Layer 12 of a small transformer language model trained on English Wikipedia (23 layers, counted from 0, width 64).
Take only the direct path to the model's output, skipping the later layers: a vector added to the residual stream pushes a token's score in proportion to its dot product with that token's output vector.

Output vectors of the tokens that the questions are about. A number n stands for n times 0.0099.
"ro": 48 24 54 -71 -34 -9 -51 -71 -69 90 33 38 29 -16 54 -37 82 17 10 -62 -14 -5 -4 -27 -55 52 11 6 66 -95 48 -37 32 -44 6 -20 -11 7 -24 -92 6 -2 80 -99 18 4 53 46 -46 35 30 -30 -64 -63 68 -89 19 42 83 1 -17 47 -27 45
"ra": 32 64 39 -102 -57 35 34 -61 8 -33 21 41 -28 -11 18 -91 -11 83 20 -25 0 -45 -26 9 100 -5 -52 -30 66 -79 72 -79 -18 -9 1 -14 37 -48 -11 -96 40 -41 127 3 101 12 18 -66 55 3 31 54 -30 -29 54 -43 -26 -25 -47 7 -54 1 9 97
"ol": 92 119 -2 34 -22 34 -47 -60 -41 47 -17 89 -97 57 10 -38 1 6 -13 -16 0 19 42 -91 -11 -56 58 -3 15 -3 -30 -17 -1 -59 -22 -19 -62 34 -83 28 13 55 65 -48 2 -70 86 8 -95 89 -4 23 6 -2 39 -26 -94 13 -5 19 -17 2 -9 82
"eter": -29 27 -103 83 30 -154 -27 -27 -31 -76 9 -34 47 142 -10 50 -71 22 101 78 53 -34 -43 -40 -34 -46 3 -17 23 -62 -13 81 32 -15 20 -103 29 140 4 -40 -25 19 151 -104 22 147 -37 29 -23 73 8 -99 -92 -38 -31 102 -26 -43 -50 -2 -152 10 89 107
"hern": -85 133 -72 88 -94 61 49 -70 -22 83 -16 -48 10 -73 7 67 59 95 144 10 -62 -71 -40 -74 33 23 -43 -33 -107 -88 34 56 7 32 24 -97 -89 8 -59 -21 -58 33 112 43 -14 12 54 -112 -1 84 -24 54 4 -95 -44 -18 15 -41 15 38 -45 8 91 132
"itional": 29 60 -86 76 31 -81 52 -30 -97 44 20 -120 19 78 -14 10 -57 136 -121 -16 -23 -107 58 23 31 157 16 56 -144 -58 59 95 -29 68 32 6 6 70 -18 -18 -124 -90 176 -14 -105 -53 27 -59 43 30 -61 41 10 -62 -87 27 -16 -47 -153 94 21 51 70 68
"aced": -53 168 -37 -91 17 -45 67 -16 -74 -27 -26 33 -22 75 -28 43 -75 61 41 11 126 23 -77 3 -64 72 32 -14 -21 -4 -69 38 13 122 36 -63 -1 -68 -31 -42 -82 28 -41 18 23 9 -18 29 -39 62 -67 -30 -23 -5 42 46 -72 62 -50 57 -80 -37 -4 138
" Pre": -1 103 8 4 -39 16 0 -19 27 0 -28 -20 -13 39 -7 5 -35 -4 34 -82 -68 -21 28 23 75 15 -5 -22 -22 -87 33 1 -1 -87 21 -68 -26 -12 47 19 -27 61 -19 -40 5 16 -58 66 1 17 -55 32 82 -91 -33 16 121 -37 5 102 -46 3 36 14
"erv": 38 58 -7 56 -9 -53 19 -52 -26 -53 -3 2 -158 -1 13 44 -64 45 -48 36 90 -10 82 -43 78 -62 28 -104 28 33 -40 7 -26 -80 8 48 -50 51 80 -15 -54 11 99 -78 14 5 -48 -26 -64 50 10 -99 12 44 -36 46 -35 16 15 -89 5 50 109 105
"ce": 36 -3 -96 27 -41 21 88 -38 -14 53 -49 -109 68 64 -110 -18 64 19 13 -76 -1 -63 -42 3 128 -94 47 3 39 4 -14 107 -72 -52 3 106 32 -130 -19 96 -60 -42 75 -45 41 100 -66 -5 -86 -14 -11 -99 37 -84 43 41 -5 97 24 105 -7 -138 77 41
"ly": -32 -7 -13 -81 -74 -71 42 -6 -50 93 -49 -42 39 1 -170 0 37 72 56 -146 -26 -3 -64 -37 2 154 8 -64 -42 -78 -49 76 30 13 -3 120 52 -34 -71 116 -7 49 29 -43 97 17 -34 -75 -42 37 30 -49 50 -8 94 -71 97 42 41 92 -83 -20 55 5
"|---": 27 388 -232 109 -56 -311 418 -87 -269 -133 -60 -413 -116 161 -157 195 -257 385 211 -82 156 -153 -301 -90 371 112 16 171 -208 -154 -5 227 -196 -31 152 -275 -278 -354 134 -154 -216 474 330 -352 236 132 105 195 82 107 -288 6 52 -273 -410 323 146 -43 -228 315 -140 1 146 440
" All": -26 12 -40 -56 -26 -43 42 -7 25 -23 -10 -107 6 15 20 10 41 10 -39 -8 45 25 -34 -63 -60 -3 12 4 16 4 -40 -28 40 12 17 -85 -9 40 51 -16 -36 49 39 6 7 -19 28 18 89 -19 -55 -30 38 -38 25 -4 12 -49 4 86 29 39 55 3
"ress": 141 40 -30 31 -14 -76 42 -64 -72 49 8 -1 86 7 -11 -18 57 53 18 -83 51 -47 -89 -27 84 92 32 12 -12 -60 3 85 -72 -43 20 -92 3 36 59 2 -5 21 138 -45 163 -33 16 -54 -140 25 -63 -75 27 10 -16 -104 -18 -59 -48 -35 29 0 20 44

Each question shows what one neuron of this layer's MLP adds at an activation of 1. A number n stands for n times 0.0029.

n165: -90 52 -24 46 186 38 16 -165 23 -151 -67 -7 104 198 60 120 -8 -132 33 -7 28 -11 40 50 104 38 -104 261 -110 64 34 81 88 24 -73 52 21 22 98 5 82 -69 10 119 -105 -65 -83 -166 -103 245 147 2 102 -154 3 63 22 27 0 -39 64 -184 -101 -63
Which of these tokens does it push up most? "itional"

n264: -29 62 157 -76 83 -125 -160 166 142 -60 51 113 227 -32 -136 126 158 53 6 -2 90 8 -89 -86 78 95 -49 -82 -56 -13 191 -49 28 8 33 -23 35 46 -45 -142 -148 -65 83 74 -162 -254 74 75 -49 54 -49 83 34 -101 138 -50 -141 -15 60 21 -91 -39 -89 -17
Which of these tokens does it push up most? "ro"

n75: -240 -95 -65 -53 50 31 -16 -185 58 -42 34 2 -246 -87 174 80 -61 10 -3 -172 11 19 140 94 -248 21 -86 -98 126 54 70 4 -18 -52 3 211 128 101 -40 32 -146 63 40 -28 62 -73 -25 -26 9 92 -1 -126 75 69 84 -3 95 -27 -16 73 112 -46 97 127
Which of these tokens does it push up most? "erv"

n284: -180 -33 -48 -71 67 -55 153 19 32 -26 123 -9 129 -40 167 51 91 181 212 92 119 222 -67 -191 -35 193 -159 124 -89 -248 -104 -76 -109 -43 -71 9 88 -111 104 -150 256 -41 22 -302 197 114 -12 38 192 -84 -249 88 -93 114 83 -297 -23 123 146 -42 53 26 -245 -236
Which of these tokens does it push up most? "ro"

n268: -155 -88 175 204 33 -108 68 -109 101 117 -79 -165 -47 -81 -57 -107 -93 -197 -121 -80 -33 154 -79 93 39 -169 51 46 -115 21 181 41 39 -47 -26 19 55 -19 -38 19 46 113 28 12 -121 66 38 143 -91 163 -162 0 135 98 41 23 150 -178 20 -39 130 -104 -32 -81
Which three tokens does it push up most, strongest first? " Pre", "ce", " All"

n4: -48 -15 32 30 50 -182 -44 -67 13 -7 -72 -142 -23 0 43 96 16 -95 114 108 100 -138 100 61 -59 23 20 -120 41 24 11 -33 43 -50 -53 24 89 -50 -113 52 42 68 -43 21 -1 95 -104 -10 -58 -93 -92 30 179 -2 -99 116 -122 -50 115 93 32 99 32 61
Which three tokens does it push up most, strongest first? "|---", "eter", "erv"

n230: -143 -53 5 -78 116 -130 92 249 -243 -137 92 28 9 -110 132 -75 -47 67 -160 317 66 -39 -85 77 -249 93 43 9 -39 118 -218 53 298 118 -72 150 2 -87 71 -71 1 -129 -68 -4 29 19 -88 -140 -132 -125 -90 32 -311 162 25 44 15 -32 -47 111 28 190 -57 259
Which of these tokens does it push up most? "aced"

n185: -140 -24 38 6 8 10 -123 -113 -17 38 106 8 155 116 -81 33 -1 70 91 -12 25 -128 0 -6 -121 -70 23 -89 0 46 -178 84 -72 155 -27 -22 72 148 26 -27 46 -57 55 74 11 155 -65 -47 36 -110 -130 -16 -39 -46 1 146 -105 -37 -156 -23 -26 218 37 151
Which of these tokens does it push up most? "eter"

n25: -32 -13 77 222 -20 168 -51 150 -49 135 80 -40 -166 -47 -136 67 44 -16 51 -122 -90 60 -110 -27 -50 92 -96 -165 -75 -244 125 -87 182 55 66 -78 126 165 -71 13 -5 -41 25 66 -94 90 7 116 64 113 -200 104 32 -68 -238 -194 57 67 40 -82 -58 23 -61 -133
Which of these tokens does it push up most? "hern"

n112: -9 24 78 -77 -58 190 -49 -38 -103 -134 141 -1 -77 36 104 65 42 -8 -150 -117 -4 66 -21 -11 17 -17 8 -143 -117 62 -5 -71 -65 -118 137 54 172 44 -32 76 -6 -72 133 88 20 -61 92 208 -8 -16 -42 -69 -96 74 -69 64 -58 -36 151 -125 75 55 195 -80
Which of these tokens does it push up most? "erv"

n224: 3 -161 -119 189 28 193 -58 61 -184 57 -99 36 -6 100 18 73 125 12 103 -140 75 123 -75 -155 19 -118 -96 85 -32 40 -52 36 -129 -27 6 -15 213 122 48 23 -28 82 120 -188 66 -206 -83 2 117 0 -233 -87 85 139 -66 132 -110 -29 36 -109 -24 -213 -19 -36
Pushed down most: "ra"

n162: -89 -5 -112 -3 -120 -46 -79 -24 165 -58 35 -50 111 73 -120 -1 208 -138 263 73 57 57 -14 24 101 -102 260 -111 -60 35 85 8 -72 -68 -54 -99 52 -159 -31 131 155 -143 2 34 -17 81 -46 -1 100 229 -24 -36 -92 -123 -128 70 -51 -4 109 111 48 -61 -158 -79
Pushed down most: "itional"

n126: 40 246 205 -24 84 99 117 93 5 80 10 -27 -115 25 61 77 -50 -60 -128 47 -157 -35 -31 64 28 23 -86 -67 55 17 184 78 -27 29 -82 99 -235 85 -72 32 11 -90 -55 -6 -83 150 -58 19 -151 -16 -75 -86 81 -74 -42 150 77 -169 175 -26 -186 -4 40 -23
Which of these tokens does it push up most? " Pre"